Layer 9 of a small transformer language model trained on English Wikipedia (16 layers, counted from 0, width 128). Numbers have three digits each and are written without spaces.
Take only the direct path to the model's output, skipping the later layers: a vector added to the residual stream pushes a token's score in proportion to its dot product with that token's output vector.

Output vectors of the tokens that the questions are about. A number n stands for (n - 500) times 0.0048.
"sian ": 480491389478555505409419492463534568649492517544423609396493452524449424502602505330354367469401354534555393385579540558469570400351632500402588376423601550580425520460442513530567349346590636480500534615536454450543534552398486418574380364709551385435455453444520578542485603457408541467418492462631497502393570500442371308565686596430448474634471379527437595518384508579463575362403
"held ": 532433486463464417482590549516531428445435521558427498506444521522516482605482625456484340500327506616452415483603710576466600417425467533451519609443512530404519483391515466493374494642562535440524569619500561335414598492523634400624450566555609510494492504564477537446547687457531541480404365530444441508514502420545492483538443491474512470571578526611374414599472502668522507410435
"ams": 530463400484496505551425419458436363500528544537410645558604429610439566531620593425571264522382437515520469455457474508512537569446484464464539477520395535597398560442649442554545465428562476493476502536547514611590500548450421575398493412516438538555537556554516504476628641534434419585560504472415511495496549412521547475545551460466601601509422464469560575516382401474586494402518
"became ": 635435418451500487543540558512542518467393565579535487498466430504514523625424594345599383423440514613460473398661575545360622403419460562526420471568584457485519590375553593438447491509607606534504544636481612447549444525550502315487481477594487509533642532556407472477527538417550504401493487447470599600475402488350492410604438473489427549524490408355476441532500557621538494454438
"method": 569539366532410482513383531505457526500496595570522576542617541476434536488529522398550231439340533591521498539528580635591498354437437511525645477453487583508484536440547583515462412495638540509518427587447673531548438572418341459453519394609422441493461447579458645432419546473535515447392459496541463441433530498482510362512455500417402537537552516454461568552493384511502498358564
")===": 555443406498654595574539555504403417543445522614471506495544489598582581559503423369667518407373455628593376540564550628598364257528615470368547396458522347569480604404589470498528461353643468601550693655399507554528557609493353369529492221563383455627424446573617439414594482378539524398564560573455446594391557441402695458449568544567360465589602405305533687494351534753534423602453
"being ": 534439502485469429335569562525516364415550534451613561454554451550466496492604599472488259564441496603370462421565424545640521474330379587386449509527515684566584623477556514464389473443538547508378554577493457393368363476386452353459556342515506522408572458510470459533550629436523542473522533513544432537426432446470520402500475448626544494473589485504481509582511495601618577460372
"copies ": 439476444549629475478433503504555550482504623527570514627542516549447508452589416310383152402409498650382483368575403660439520401379498572444589451427558428582461409384549473553599436527395458568595500590540593491492510533549547480425471442512389406446462605568442533460587521484569465470420423445534336538448400569326635493572533551586466583438527455387471543533467563601508511401513
"department ": 650508542534551452486409520493459567517504404628377545567594431582683511486407541542496211461439397675613482555522515575400517415488477458403646492399376587568401538449606518566407447560512556387477481488481477498548507554426495497540593368612447516517616547762403480429443500601459471419498494442470530440511378459427547432539546434505496537522461411430438539538490507630540477439500
"rowing ": 628405359518382361559507387470507493576497495453546569517586456570510440673437648440385168534417388539408393485543481596604587575411573439543483473334354630553485549541561480399537365471650413523521624503521581388478484558464387447481548422611565412521645443530518327493595325554426663464429495438571561532505367521445545295533513650399443538485566584480383524628458434610548458399487
"lies ": 648267531395458550502431436485445556437272644463705516623395350435413532513582481349482217435572321539539522590617477544494671497522548442458582592588469525480503575445552424316549479522529377357559443582479509402543453548434580487498536410620614534369490680583559431404473614452500424426568513519424542453416344543445530391520457562596483538493466550578540439448476541612522430458300
"respect ": 605428458448424540500498574495474469522407576500526541583601532502612383390635495365294135346444405606669435443521377638485457343508448620353511421462425492430412548477599410504436316415626471455497432403554376549662593536460381368440451398550324433637436605609514535403454557475343335268369529493486592514457368512422595473464580500446551573457473531561511615578502281367461425492399
"controvers": 449513377449453495530390528494500547473459671521563593462593467434574439405522375416668142464344495712563507452455562685636612380339542485340567403387446571569447580348657498380563431427664493556705459635489509604719418543391375375502580375631514294626395492584597539403542612423506467459413591444567382486468518508455647591476641529556415610558487564430419568668485381666563431469427
"Incumb": 450306369493544493483487557409553472412348481527578520580403585487455523574559577404379422515552353709395490541663564699512495382360602732448567503620503484630456612359669537580593383453529581452724589493632620556717517618427509482561457473666542435503385542687588643622549623444552408528407486542716433581549511578538546355610632507361380651456481506562503579606452416603569454468435
"high ": 605552488470410418519553496502493470437560465463581421532462452578454525466444503599567265512553401601489449374513520532590557470598472531430600368454419676428520505479523500463553378510527541541507465506498480456447368501502445537546510476568466568603450590530477596535422513500435571500603452525448587623542450505444468433480534456466454429455460572442431504555512450527573522408493
"centuries ": 478332410572403525644450496489482428420486625487630569505516479463416304517594628457515132294497465643550400454534472638589528348447653505517536368523453609514459522404538583425603347478583378696607447642653494428534621542526525572402537429597380411538476420479569540631554490348554565408571409425726388593378487417414624316590668584510283588534482500449486540724481494485489424382397
"overall ": 603530529464448467472520497489551443406392477515404539618565562492400579487454599579524249376393511660312534414481490544476561497411519621381521438496475474559467619411450282415622385411575468372469513508608468454468525533617354531476547324541392544476588504591575587382571608458536547412595387615527481542470515435516511507569563550427525535511575572462470482504503514500543438416493
"istan ": 555336584498469498484327496455326642568514550656630489505540424479458368465604469405294194442438441548658498524646631556534528440343606636483539473442471554554342690416604512454412426384595535695539539697458531471657583540418528550452502376604524466581478541565382442536478540369466477334319495513562350468442570444440610447630460643462431482624484388558369641463381465417504536434419
"ently": 534455505496400369615378400472456686468526540507529468577654557488419441500372412330491220486606455584586394454640436625412455362350651547586447495491451477551536385556500423461671409539447572753605437589458622500538541556614497457486521465591370385600490587500523532514530488478436488461543569544505562536488439630372439418589434600560471522421630492428460559653378555525512445246401
"point": 491467519485555484529431504502366552376439571498666430394528558513521524391504591423492132473414537608329458610552303594611483374530502470516556375486453619556478557438541441528458442520557475500541453503470548575492472567407470378445452544555546475622344458533434664438566595495400374435378582502532539488490511414400480606341528436533444648551543473511484451427485522575488358409414
"pandemic ": 552468412465601541515576468475464476490581550497400542505400429543486597557632366500456028481441393699567515463531511659662481353356551536425503318511453621654340505308661503379377496416550488614474399579473523666685610590562516403510652398609579442508525449624652519556585599317452505390301326433628484543436565664542598454463648527438484682516309374461416557577474312752410570368538
";": 489375569378584538334424505489485435532535488469517471492564441492530403469577480440537493498448546537536399607640398503472549407459498400562475552613537529597508476432463492448483468566542371513500509452559464607653447548373534566504439555584385507469596466640596628441599542586449377567471587394491460479512504406511383606569599459583378472384518492440380504458434475486450559475545
"time": 481541484312586481433353534497490533536583668524671472573571401472539411603508614457581171431332564636331421484645325566552417410524473466381745444532435575565424374461428510516450412474544481630481441650358316566503357546422389468542473603478445406620412418528495671447527441422531382341524349689573539428603531353551543522497548289516518530502611481516489523503517412456441381500577
"continuing ": 524437477425454381516530492497472506503488529477584545475469436489494447531461611421423224430452498691469406370498440552577446353367496664392485488467448526590492564300544507507532388495572460518481575582571589466539500490401420406422596322538459477524504464645515492489576668388498538592511528451578536547377450455494504328468411510493633451435452460429489576527500419612524506483410
"ands ": 590434572376438483417330525448423525391328495451467452495614387553521606637462505523436297441507398519526540462552375569319406302486524583401450649524403598529529545528566391580422418536589562500525587564475653546547498558555453547469574417530453403471479600543402502439428577341445477454565478589437532455471521559410590475428490380500471462497447394385422421651397435560426389485341
"ailing ": 531517399588461484502468407443488527439549462523560569461549452544479438439396649479498253515533407534341441559582539688544367531374532542454488541528525520564500500369462518631578467471645553504466556595575500461535423542429460426383635505578426424602554570572458538547522458458484610438475458506509495463529611442438519322685588537527643599494656500417564523552436510574515523336417
"YouTube": 529303263517452559409497459450633444553555702553536666583489365473530545537598596320609214439429415738456626565587426636567577412350567517518609345532615557514423528383467556588458368530464441567609534590565597687517454538353471563474366525520370426500441503603531564337571536387268478526400360381688421426604582677545565516435563527540581699416426552441509524373472317740491438455340
"festiv": 585398486402457542648448512492491479411385641512564536585526417549413374517500603279489139599502403695614545393502372540477596513414500630417562476398266456495510596371659476475476416590614487609641525616401564547500493554459376587590420385688555381527546509673453661514471493492444435565434416509669459537447491583510648511517561571472481646422500451474415578624485401610548447381533

Output weights of attention head 1. The head adds the sum of these rows, row i times number i of z. A number n stands for (n - 500) times 0.00044.
o0: 575440405342548397665572429514510443573492580331487489295403419467619511502424574421517551494599457431570530547513478711599626596578667461505532492479492542452633304539644569607543561468498607409590659488764403569563495405395669332506390332487625429277671567630495529720432404611525521585431440406327383306422485357348440632509454600460516549580372378674544413460564567630477619431369
o1: 431376380472569391584276351680507393528452472556572516607239579476808457551406521691645676462446395513652558543485593399514705499559746357500548336615412359493639642449473266558483400394542655559413416408428400619500670375373547533561668603460547534756290464694674648607653628423367510798373726543476598415570509470474414611526549420392503666494538581405498757594410497340459448608493
o2: 406489520614561472361525738493472382578512532454627613670456528390510495415526263453512525615540554530553476592577493457494579380518418404462619480479517483401617461308379345541481435416509447531514565531583552591673550554408561380434364471557413451639370535427348510374570478395784440593443583499706550397411574534567422556464457398600496568438557457483499379398543588485363550491296
o3: 359470309629520630483635665519393434382423429612489467501611471568517495669449349470552415238543536541447594533472371522504528538602412526591366436559760456634514562514325614402705567553516503603514434552694568439600414536482518503561410601446468543445462632547487384338246528585544566622270493445473489608571459361455561550686670522526424551616579322438370418288545444447496634511717
o4: 524596332511540519372428643717417609603704496508354598600415476573542399584451548663459497525527444538440395480495634439387457516577369402346508388614527416548691439535677370551295514360726494560341471413483430619578364372349597769481343430560383572393412447516310501459657722492545612495522465423251445585567577639513366482714574608419570484274309395516228626330439459443461643575608
o5: 455481425432578413371296550288589544671355619470548390248590510358447314505340294421458664622445450497358451384439491679460490683480345460582551410303584575394462354593502525541428459473611472487420656491445543406536497391418443349608473542375630412485573376456469482588518463555417674545572568681426557476455436738535257495541387522508539582375625669609488513568650471509510385323369
o6: 488595646473500617621639420521411387502443568649452681477536535735499378567480461504545505517444170393492392509441551419670304444452662655345542352661564458245513594693538550495641574542476543427456691495460565368448531596446516576491506554499474471450521545459588514614479666589631485557440614705590445597355436565569598414420385642439293519529603698503497533513821496478432559725363
o7: 506523614499420488547187409402468561471424664474393542576685230559523401560509497517540456485595291514605441484291539469420373384602451631501383467471638483545540375624312759565404514441515564610408670709608429470462435505509530680355541506523368646617585460583551490584470405509427383373516579618319798340625476543502544506436485352545629651574547638349540376476376495574523408547387
o8: 476463466440483503444536397445566415618604315496590521532444561602487517674344466640526554492516408477631524463610490584457658559566439434376462498485479634595489506702588549644422484548380404505384622554498641307614417479495454592286623722619493438520415562340390561603506506304478419396486623484524434474481408557319403612553402590555475555622534440526426700557454503604571494306361
o9: 325431608400590496375729506424547332374710606791544565618542360344448588572438541587520524485477418614418590492598689542666521686575540657387441409598490512505268541467229500432487517211643381487510493510551589439398354485468547457542566252325520486490411483512476446443525407499399395509557521576694429529675456501495537382601395564434628423378561464521456538672462449428504651333544
o10: 530370394496555566586581462647439503468473425549404427530470410462542464637372655645495325477744454548483579472407470454565256567412446645586459645441229449537498600361549678272710328484607563396390569493295640476456424497542423564546564290326443392613573485551531585624428843363592539334618444610458516581634438473545579348373465646568521702534383559657427329545590455416547486395650
o11: 565449298617514418537581509642627558499612482508435379412625576359375597644490458613633560574613561518426489274717426559357231446401625718561449425305487354414532659311317631304544563496541534481482565570553612505639402642573583451542846503553554396735498602451330437631502629307537521513631534505608444545435471434342614394461463574645389436511558497638382577434742460721341550535489
o12: 660467501347510408532621423499557541757510581341513454626369564589637492564442344530322503381591540265384489567522637578459493439487450593527452292670592381530441423403445573631467503329418563502596352464591491346679561508551650673355498476405561405388458233482517403648621392540595533624417292577396508451489496668468576513538447573329374580482523415397510408482673508295198480402456
o13: 237400643443697264435389488690517589554432547474550559499395460567483506564499308472533506391469724454370506552622497513560545448698647582441446482280364590418419579614456624506723569472508421674548486333431467653582365620572487505472484434500479580458494499561618477471502447628403465652502380370669532596539299304685318457538403363603626607489463674652705627602711432633582745495517
o14: 417573519602342652432497578437492650559571560569355455471653608439490482409352574338388606589445403446577680618578564573511392691214532740756634376532508485488491360419506508415562439560513732583416474531677595677314429303580582382688347287382616525545508578570443473525314399380457403387397431389560448614518480444425441466561556650433394493722351583343520543597412459521461763542561
o15: 627641441427451658665336642334411410246306275744494287536447526522430378444753462442499375373522438380540519544622479546458352646595388682450640559581405723392354562613395504364469299567370510359494519465460469615449432473418688496323416597426527404403429514315417537308246292382571434584411500282447644585450501308527513539356484531437648594435720287549548355416634448458573565459502
o16: 477547396536626624344395439557336417371529516534563431515368627554387521461488559528508406537413446425604401392582478478556372397454327630622529334435393479632506527615631614490430456392580448484370583538603586618648414613646352418591697524560331538491366591567602421610467648548604530410446350515649561610618492395525418520292420342406522453411438462539511491653493617326501321454472
o17: 612601480370425454558536467499470532545430467520553640537644408464481501579457529606269273465423762374352609496520427367555566635373630610491426527429405551575572441582753376432334464565548605456577371525571467566469608469291645403511578521556421404464443517535548761407393428626321437468324434656689515342435482481490316684355355380438563368361504551497555555457525355177531395459393
o18: 521497487455376413564616578358623572368472384552513660296521530247459501543416496454456474451445649589359608667559532452593588517446514553528346452653587532688588421756453572586563495493672625382427591421619527345344415672534454503478529437368516494420365469507534515474717487389565437684664529365495610712495516415289589386452662604428372540524548578602367634520548509602484403572567
o19: 442467547535355372395450439414390515521380718411434422471480513543473652381396587606461431699484273618470425683393431520557302443528561464441427505485574255509549533747451421560609587427416479379432465498513622402584489455634575561419513421365443561540411574491372644625554219534369463563572450627684722469476554593738449439613468497646612394352572649735509382518395570649460544481591
o20: 426662533381395370514523445576392522404615454543516601583682535497495355663619299473742474408529735529579513647476567654434566444676325555355299583377560375502618463579459400401565548465619409406698409736441316409420523443320425351413457518531521576463233586467614506374577455400416410559594655659375389465446512651594484590496586505483469487373662400306495471528560529398570329424604
o21: 346494391493271376468417645465326483467403789379379615495463580522495462488417541509296273559448565487405607570296541683500510349479619286371525530561667547414250453570414505614485624740372437383743499500426630637604495473541555606373622325525510603522408388496377466491643428395658638348619403441473590502477599606598649442275497446361390411546442537661695582302412576355419445510488
o22: 503467664467590493440614328444478776556617626425562501413553594475629503406400618582497594364545603545481616482502615600487419458386458550459455531557351548438411569529569553488566396676530350310499410604481487534568505643407604435418424492317416441407532519618302362292484418520438541663451420423463595573660502389636573492422509475676352523447441618719442364564605514576629476333494
o23: 479604462589578496493600506543334437500666672592488370418639541637391548531482722596319322563541471482359583426521422409503559412449494516572650440672779287543423436581566410523461551450675453365530474417538497446444552318662441593617679401540488372535554585570555445563480388568477471577366616330354425404536568429493431460516579511500352706503531546432466443663454564455572568545501
o24: 445464528491482377577417543411411513578617371487604420407537552564579507529617487612655337494529211479573557625406382479451403666334687278558644428540571465388459412617530606435516539654558362435582612416590578563509478730460536625428547568537484510615527420421566515543409387526840631570562463689579530510609517652493485680636348392340421646520430370552470546668577506643557415472462
o25: 431689552488406561543607286372487593554670479462214602430590415557348518527398641546491460397488398468580542469568456494369598464494537579474489240465448620444511518566532491652565564490396468492576544633556674605281493402559337592475424502482436544360411531390408407477480514481516398337422519573587625507716447352478442424486270375389525567494458421566553455547339451493553369386607
o26: 496409658581415542533411454590550543389572515560549604616556578585393613404521499750588582294519583252576646531333125433328414675591531518447442591380329353421479472464436512435427537522459338574490410390548354518317609466606490562433696390518466563252456579503469534661499382708424553496405319575383590593398531521339432408411421360426526363568455530506591374434427528530643636658511
o27: 416503485713523474498561627226420554496434477411482474668491525477415497566459503666345406531620572466354452514453504474481416594547250373408559608570419430678614452407472471454521560553347412463649618348420526328506522726512543523588478606364458755685492571515494571461577630672415479363526584798436518394397472564428409325639510465225313539352590652649542293362570407707390588418423
o28: 490560435533540397372598341400430514470488422416628409382565580281555563531443466697310551723555484427431592599355568415517592295483529512474436603343618513348525498285723487571503490413617674578542594574573517451362483522440432491503481585575464411461658528392643497387586484372490267528569552583486476487519565520623344358619482490426602609393537380467494483583496324345485492509597
o29: 345546266562482529416466431589528293601503454600548345459650593482549648491639458581474644455601628812552232504584702485581464473296502675524525425468385347586552504326641585431507522383458521453509385494535384437679462488564539451563321473562399367577669331653491647504609570375542580426715535456501676541577375674714319704641411462483334278461428423467597515507455427492664413515693
o30: 471445402540569493518641664320430547456562428364503545505588664488457543635418579546355490472518496641641483381409426639234308550576422543449560584611655385283598659479497552506550613362578474396517492462269561459330507307314575459815611565492587502588427510387382327500627358653539565369540643332569448710470640412347634586539521455223511440407529529253621541399365371402581399500502
o31: 487578737495385547473573518577349495504587353531616500515282481386619497552492551702486538535434262589521484366451600539448408507261453753466494487381609417526548550377449403531550490599507571534603537362496401602417492320570594472478510416316502659518556586635547570444699557309657426618595478355555610454538395479562495411431313421614459495684600567529522397514376494483337464432520
o32: 577502740373495400535448362559410464422366458335597902438653400475434265284575465454567617441544447505465534550556221454688618341712839351477207562531524417631507433588265366720611606573406498457530665312462564468599427629446361531492574463502626372399582316638651559432508384369503432415419464560691609388428375463506488641494463458449651602592671683480510503502500506611470451564463
o33: 495435414430422356451348629418364476690430568503416492398664570306483564432386294439545627547543455487508428405712413485443396513477456489417709639316485497389619643694401475416414418449534471558582609513663416391419600549546386480392376669445419761481490557502606593488457564482462561416491562622612536639586386301475588410542527639335596577436332374517566754591720623568454395553449
o34: 370482656510531472628585826574377489549647556291428401462535553509437456442377565534465326531446390365436307424537599539399533472554540473566414412632420483472731225461386403459697449354433538411378521579554416450611417499429597396506513334530571476516363428528454603388601399708561595479451560508541406456665617540367492426384527666584344473657395359500466583657623673584559706486591
o35: 351459551341415456579573287682432450598321559444591519614522513552501464339595627745429434462621517402633541292508365348527529513539332374549212576606532487737406573634424418547559551443422615559541479611555310722535648422500449493598412635700528481330252448512382677481555437232433552446542434550405528490287486384584589368642451589467485414510485578579367388623690452440521207651301
o36: 515637733286731643617525771458503658447454380568471534599436621496471535451402582394653455409545400390594570493506763453308270626542640691619570636339527349426585479621456503463472495379524632615408470665484419328445407485484750306553444460505543257537430601459439676502329404386705445261498441354584483460581573399551388512580515618584263622556581381453397610455265456393564618552576
o37: 565510749651543493351664506436485584499425634683605383495627546577471452480492644517387601337551496423356530489440487432516467441548688480520560553511403393359393197329482437423367542275484595757630404441510377453493551257587837631448552657481420270559397503440386603506362226508425503526610458569666512457688486441536323631397522532566542594566373311720306290517724549442376358496654
o38: 617567441522519549497439501501518568670539699561641634377371626666438622497480709434381498556500358451454388425607597481411482522387442431550480419592398454605409492524418438242645545405568426468702430665483536426640442555439408473508400517423288398559630586592448331315479395613611564489555599562438420496515515363575316343509394646623476587273273448525428623587416619443304733417649
o39: 583428595565325514401555506570517551548500422492450667421671479529391574542398563475445593495423597429507386429440307551471441368473414641487435459600374480566602682352508463298527520543426559510371498670454431559328576531354486575302519398642490380510499346521589489617440424489551323607581372575320562760491683417584345562600453543630471562645491389469384496499552553630466454399519
o40: 502621609387450446624563402538447501367408625470510489642691501467511508398374519358528452478518452606578478516571513561459520612345712467437406757512662364401430541512359557257555399494516425347576765507491395491610522638545377526366421221635496564636581480521418440639483601205494452517634528524343448586406454447418463287581568480416460362598486378546301579578598588473580482596346
o41: 476356609479251603541472407661521529443531542471441534718602432585526554335602550618376524418459494691607566491566209506589583517460584482525391647446509626414322465521514405160381526248357320568431574371653473393427486530321475314528343561367408626487521617475357658626447402548254481417467382406320505404368463488732567395370457398519506567479532525328575430430513418681444508465342
o42: 467511571419767575600461318598569578378468539541585426706401532429586498642587393585508581489589452490245400466541261629533487603747481466484483502565652598456371286616566517347751536293470503336319609549580499693442405457298471489539473510405540561519694560467632433555400457624485464331408557455329319537446444486619807464361553522571253559388361637666644536503209531409518465503313
o43: 452400585539389613514444478695430554295517471385372529339509583552379540513545472497541441512570475492525371372454511507930603463521528432457260485286345532425325445638609391644505367526394371522370601425603496516508468566719571442675417528537608361527719603455500578669506524487483485633548384377427344505448606616586681291382502445369572587464574725635558389478442568596489553516578
o44: 467393560515660594507421553530618441466484345546302380521501481509566471692485450414421457444634495492586650560542554478351707418520464393428404682605471458468534333534653777630465424522347535501511591559456539368569466363632513519484413558482561420594575503521448460305527259569457498516532459473547553681561644458488414351628531312727463379432428412615698542386712544589515401506425
o45: 538462447526461415434586769397522542485437563418467487586448559394681379461581645512565413538419355407388256536531472434579524389470378661606480586639546449678357464481687556435414545523672372560784467402581415598690490316567575570368570528619590266511432404495470481441351572538584544527355399364604638578448593444512498649502515670508538580470473439490495351504405321449377708488286
o46: 593504636448524406563546564361617362495562532567576446492414360560567544528511516323469470519366571571296625457480462500383443634614470572541542505407381529368518611530282408653480543654487499498427546534414745483372433507522432490394616557272583558754465423478201646346531347537582376628631430535341541463432517658508593602474255330416410514610604482584529578429328500398633408333465
o47: 352605483468644377508558546421471419498494533546507341584490438688437476514529309567645400600613705368443554485283475514739455441591429427656556515399521409352439327361592292579628556551308530286311539388515506423615498656263441587541568558433309538515559367634424547367509438512399417430576572438291558386351603412537570590505577616543494500449379731442463588504304470642454499453483
o48: 636712504380678505448415515608486315597341482651522367515473487549577535424501523586382519614363565742481507554429495479587296635581547481644549437622361436541295545593664412418483447563507551489467387392547436505641368388547504433490482419502519618529570325570668441421385441594427517467370386594412353395534462445556497484519773465571375511646666581434454535596400573340273563747747
o49: 487626488401474480541538642507520509556587480419576518482495465441453523453636300416640250531515503489350449568427511298549645497549572393494432443407535394345521641507501373279405505511345663438738468482492406589702354445337529474399455534382671631624379661579321441635492586279371470553707389378523499590552391606509445544564571380689415404366458498515621603486371357307548466333474
o50: 456533372359447582340629377475397565454491371460417506625310387390540600604585472415462518407527503410570498577320341469448586443689436449583465522540436459451635357489496600478568638417575496300515512540456445574509628323513521369552350539324522508244340487232382647462447499524376524512426500323568613432493525476478597192705521478531508588272454443391551469368485295621381485535564
o51: 509608416755495540581473598449571326539720533498504419484627534712410593326652519592582561510519656757448423416538512318488510710551368496558633398543439368469495496463559325636369516564372470581674542426698447344589531430557371526584604249651508425466393651477601420473467495444539451579545485503538322765487557417592596547546465634501493251562545577439621489480578290502588539390514
o52: 386464417462822442675411581625498384529587540436655278404600468583633466520651621586366552609440680411391687371496668565381583518476462679565429757459689449457525451596486442554575472474407221479231543545504463600521569437421472414529581515439567368652452444423659287434547520398443555346469444488477618424565390588622603545385541537539709515341416506466453430491629424301472505507674
o53: 437621378573433386447552744401501378620398462452465573360605494592536472430412720596653433563667725473463544479572468487549533349466472337538615290377360404538531447285659607332410486577736409567577426479492626585472398734650500523663384548670394533479372469629611438704469437464438413307380480512502603494669614407552494590571573590463498367526727407428320523641980574451439564638638
o54: 544490374448504597423463584563526468379539609582490498653616512547555635458540494409552552443290562439570561388595488599527561511673477661509577393423512470442464383620550391492599416443417380571616405556386564625371390426521409468491469484486563731448500505641585579374552403304659428598404410628291509402469476508518540519484395549569628325506427347583411412431481375521479646514575
o55: 359975557604536415545642664597509428455446515461563478630559672525729552417467304444636620572574490654378403469416661364461466424307621585368702377416424365579564579561483442591652479750597490558600616443738539477399402633700404615694522407540422564602515397499494372290513622419524358436577617463370438461314523487520432566420530549488501489485445518458537505455695577624508476390488
o56: 402643449482647346478534499456713531474625521512450564582481630632524310788484428509424313481568378515671495634517551544634446432589529640567467494488405595302471491485420531319335544518563382558469435490509650474535596284587412513168368543606564407463546347489397598558492473569533493329549493488437439462551406596585374496636408514373486545651450436525466646298515363412531445475476
o57: 489475400361463474452515544586611447420393527438733637472424605386428558542552415473411515784427636337337616530690388521581523514282483454339382372632466364528440377460542545603525539284476488392522536446599604368430380453732500675386367530531461550505662534466241520514325678584473647564464464379461555443567632473429303484553436520458453395526374589529332345426632467621433568429569
o58: 499435452222477514487463319479558628759381680525515484523425329526437539358586443697443622275468371485424566431642426444418479374607417611513358310448503532168436471703417559544567391499367454479444423458364574409554452459444610578543490714367459593701441440410596460356484570558549288377327582537587524260569388505438692528508562360322327508548570640486625567566463434679366443514533
o59: 471592499518523334632394592377507732523551507381519647491713486462288635391366644594651497518371621445480554516398469514509455638453524461530491505207434783586450537651401554345394622545493550474603516505293602357459688641618399416642558431549368695579517533465437530451357494757548298502630585615499539357391438389559446397538499225547449617498577318515506755561531667503655546545585
o60: 449554482497614450543394578580433591407492770440433392412419598604590444414455389521475310493412630454442322342464376319460456518479554491551607126548469495499356436435526630582542374529498493561668462499442743606366500343475599444515668594389610543406456452445561536529470300460585561515520572585509509406620623506674414490475398507527344288391546521467622436614548445402613493486515
o61: 388407561629424464559701523582659395572565571580435562110698492669627781590443490359436352612374674254577515208573595460518460479542522533501680475343498562299633665578609618357525572285553513528512510798473638545491511308586463480536606466389552520472628569494327334526309460590581574451498530653525431404394496410439361564454543472428443484515592458495303469674302456744451452446666
o62: 652211519576513465318437590553554590647486439653478284655505369342482350665631453578461491763407274519337469629411339466455345366339549405473455515375502724482441594540425537522442468375398346426486419491469520571334459574425530530466432516419514514714412293321546637472535449536770423634635380501590293591334454404508387567511570424532520481374489595402544599316538426365706388301479
o63: 668317602374600465373455478363463441355419575379411605559664466371512665647771330546677534623420447675314364575367362524437570431388303396423565581517358707379630438488633578568336577600300588499596399464498472422516297642547524431406344447528640507645354416719318542571550422625453432539444685363470438523391435744426626627474546537603491537470583513643532448447278543458651327474559

Each question shows a token from some text and the vector z that the head gathered there. A number n stands for (n - 500) times 0.0053.

"in ": 537539496455442536542499497542493550496513455513507543470527452463533516581553424529480477545479584569487498534516524521560514478571552452588525531523564495521487428509500489465511450526475478
Which of these tokens does it push up most? "rowing "

", ": 467496551505590451572498495541543488516549484500454545458469457448485518479495465516484578478511436512451531445475545466505497437486462504537412492493483404484514482487506492521543481512513477
Which of these tokens does it push up most? "istan "

"|": 586486565508495536426493318412488437520680398530504514464406515398457577586451649380595568499563496443505442430564434391493522446573482477416483515450532527529524505459485510536427487500577416
Pushed down most: "ently"

"\n": 478484581475587568409626261394685347710756347434490540421434410377422793669340773416622618481631290474622456457734482383496453410563500424339603664208346470385398505419514537606453483573501156
Which of these tokens does it push up most? "pandemic "

"rang": 475560472497565478547474463483512504487496505525535533429554485454487542525504512483492507558493517495501495513527538484519530530473504521519464567496525496555497508481498494481491577521442422
Which two tokens does it push up most, strongest first? "respect ", "time"

"for ": 478511562469568497547501519528543543472474544503468468508457483489468496497483496511482543496532456519520534534473513597559494476538517548516450485495483544501498468556500508546523524543490459
Which of these tokens does it push up most? ")==="

":": 487546504483555446558497482524521452500512496538514530429547503411497547560509549466509485539509538473478519499513549525447469500515495558500497551498481512502523511524491475496508565472514460
Which of these tokens does it push up most? "time"

"Your ": 470516547557567461553482477436542482504536487527528530497484526440494531588532507509531540501523544485493490503504456515522461443533561509466478485508517510468499504530526494501475513469510469
Which two tokens does it push up most, strongest first? "Incumb", ";"

"uk": 458523519479541449526434474519499524541543475484534532474503469497503502526501467543504490484463585486508495493512534471532550486535474555517485491504529448458514505558510549488497536456500535
Which of these tokens does it push up most? "Incumb"

"Head": 470555560498597477514465476455501480524527486483505518433513510443504539553511500457527513512503509515485500509502507498469490497480488518506513564512523498479505502543509523494512520474521487
Which two tokens does it push up most, strongest first? ";", "time"

"Total ": 458592688531668423571366351381358547552483533453415508461644610338469558552627419366460480553598347527490431420553428404324556579465537467514420437541607656640510453401473612514403557488469517
Which of these tokens does it push up most? "YouTube"

") ": 777570448490652693664668534640636247637593602675547203643479316511608807818350525348592336182589656340529310339514466317714264635668514667431606476434396180421545363448625546428559533525509441
Which two tokens does it push up most, strongest first? "rowing ", "ailing "

"ography ": 465571548450424624535585504443541628435476531509449554586486495375504577513508322563420596570580538602415495547476473639615467487614544475695392511442497552527504411474408512408590345607422412
Which of these tokens does it push up most? "became "

"! ": 409616419475624453623481454395427533498453572556569441361656515431438629522599553424395416707558333484495447575645476430442616652381445544633347661480597593749524480397414489471465741648298285
Which of these tokens does it push up most? "time"

"he ": 418519396514684764463560470509697610258550617464512478474407484364568269352453456666507648398503490577694456842451625637566387419493614661594377471460401540501682507654396660477527323864566337
Which of these tokens does it push up most? "became "

"ux": 477562536480550453529508502498514496505516512472491549462518510458492491545512489485478542508509523523470503446478560509500465493473490522490527527525506479471505487547526490505500489463538499
Pushed down most: "held "

"Critical ": 488651540351416498610632474448571563414528516385540417436649476600462526662526525341470472303549691548676448507545634617751585526472489544519502486441266514499409502500415566586634469568454430
Which two tokens does it push up most, strongest first? "ently", ")==="

"fastest ": 421533575419555546530511523483599603460434538584477449524516505598424422552536506477450503496449455479498498586375533551588536535530419632496506488513568571512554481535526656509601573556462453
Which of these tokens does it push up most? "method"

"sk": 481523501488563465528482486483530541512490487491488519488522477444469503533497481483514539504503525515481479500490538492532509484490515538506500518493506475483506490531529517511477527491508486
Which of these tokens does it push up most? "Incumb"

": ": 382596563571714402587527388626360455577556522572491510645728684360428571615619464412387531536591436462337459409584415364362471688536492463455325541523661716564626583456447673473380576522576427
Which two tokens does it push up most, strongest first? "YouTube", "time"

"a ": 476496517476487493506535476488513546477467516487485463512514472466508506542518433534486516525500511539507488509486534522551512463512527510580457469514494462508518445508509508479561450506462489
Which three tokens does it push up most, strongest first? "became ", "ently", "ailing "

"| ": 358416649640635479450870333402630303630737375440495563388640559334547727825503556349468668546557292336447411633570386408422457562538530287567481468246506436372327537545508701692330412484519271
Pushed down most: "controvers"

"\n\n": 484587525478528487515522528485533559504515465467472514478531505494505492542482509534503526496504502561461499408463575530568497451480582493500525462538526497482518434528473522384529471460549465
Which of these tokens does it push up most? "continuing "

"Title ": 507523642661350510448486144213463475412636395625492556296536612481682606464432475201358256447650496589646322269623472600187560654504498303587696564564580626517261625410459420460464462527636588
Which of these tokens does it push up most? "point"

"\" ": 725524857652379480510424290173315587703601517644299381306511521210632511387610467335368305486598385759600395545654483611256453557334495368705715618652856650520182500521448463784386469589541687
Which of these tokens does it push up most? "copies "

"G": 450538494399530462432479445532546473474538488504474559515543535425458467553529398469475526551440531538399493555531518495496517488504541537521460506482511471481530444466559465473500531507529507
Which two tokens does it push up most, strongest first? "time", "festiv"

"The ": 482455540459509502559455550457626570525412549505479415534528472424444530449590469503498612587560375452538493560446511642533441440536476482612366505466497559439543378627439546489645509594476484
Which of these tokens does it push up most? "became "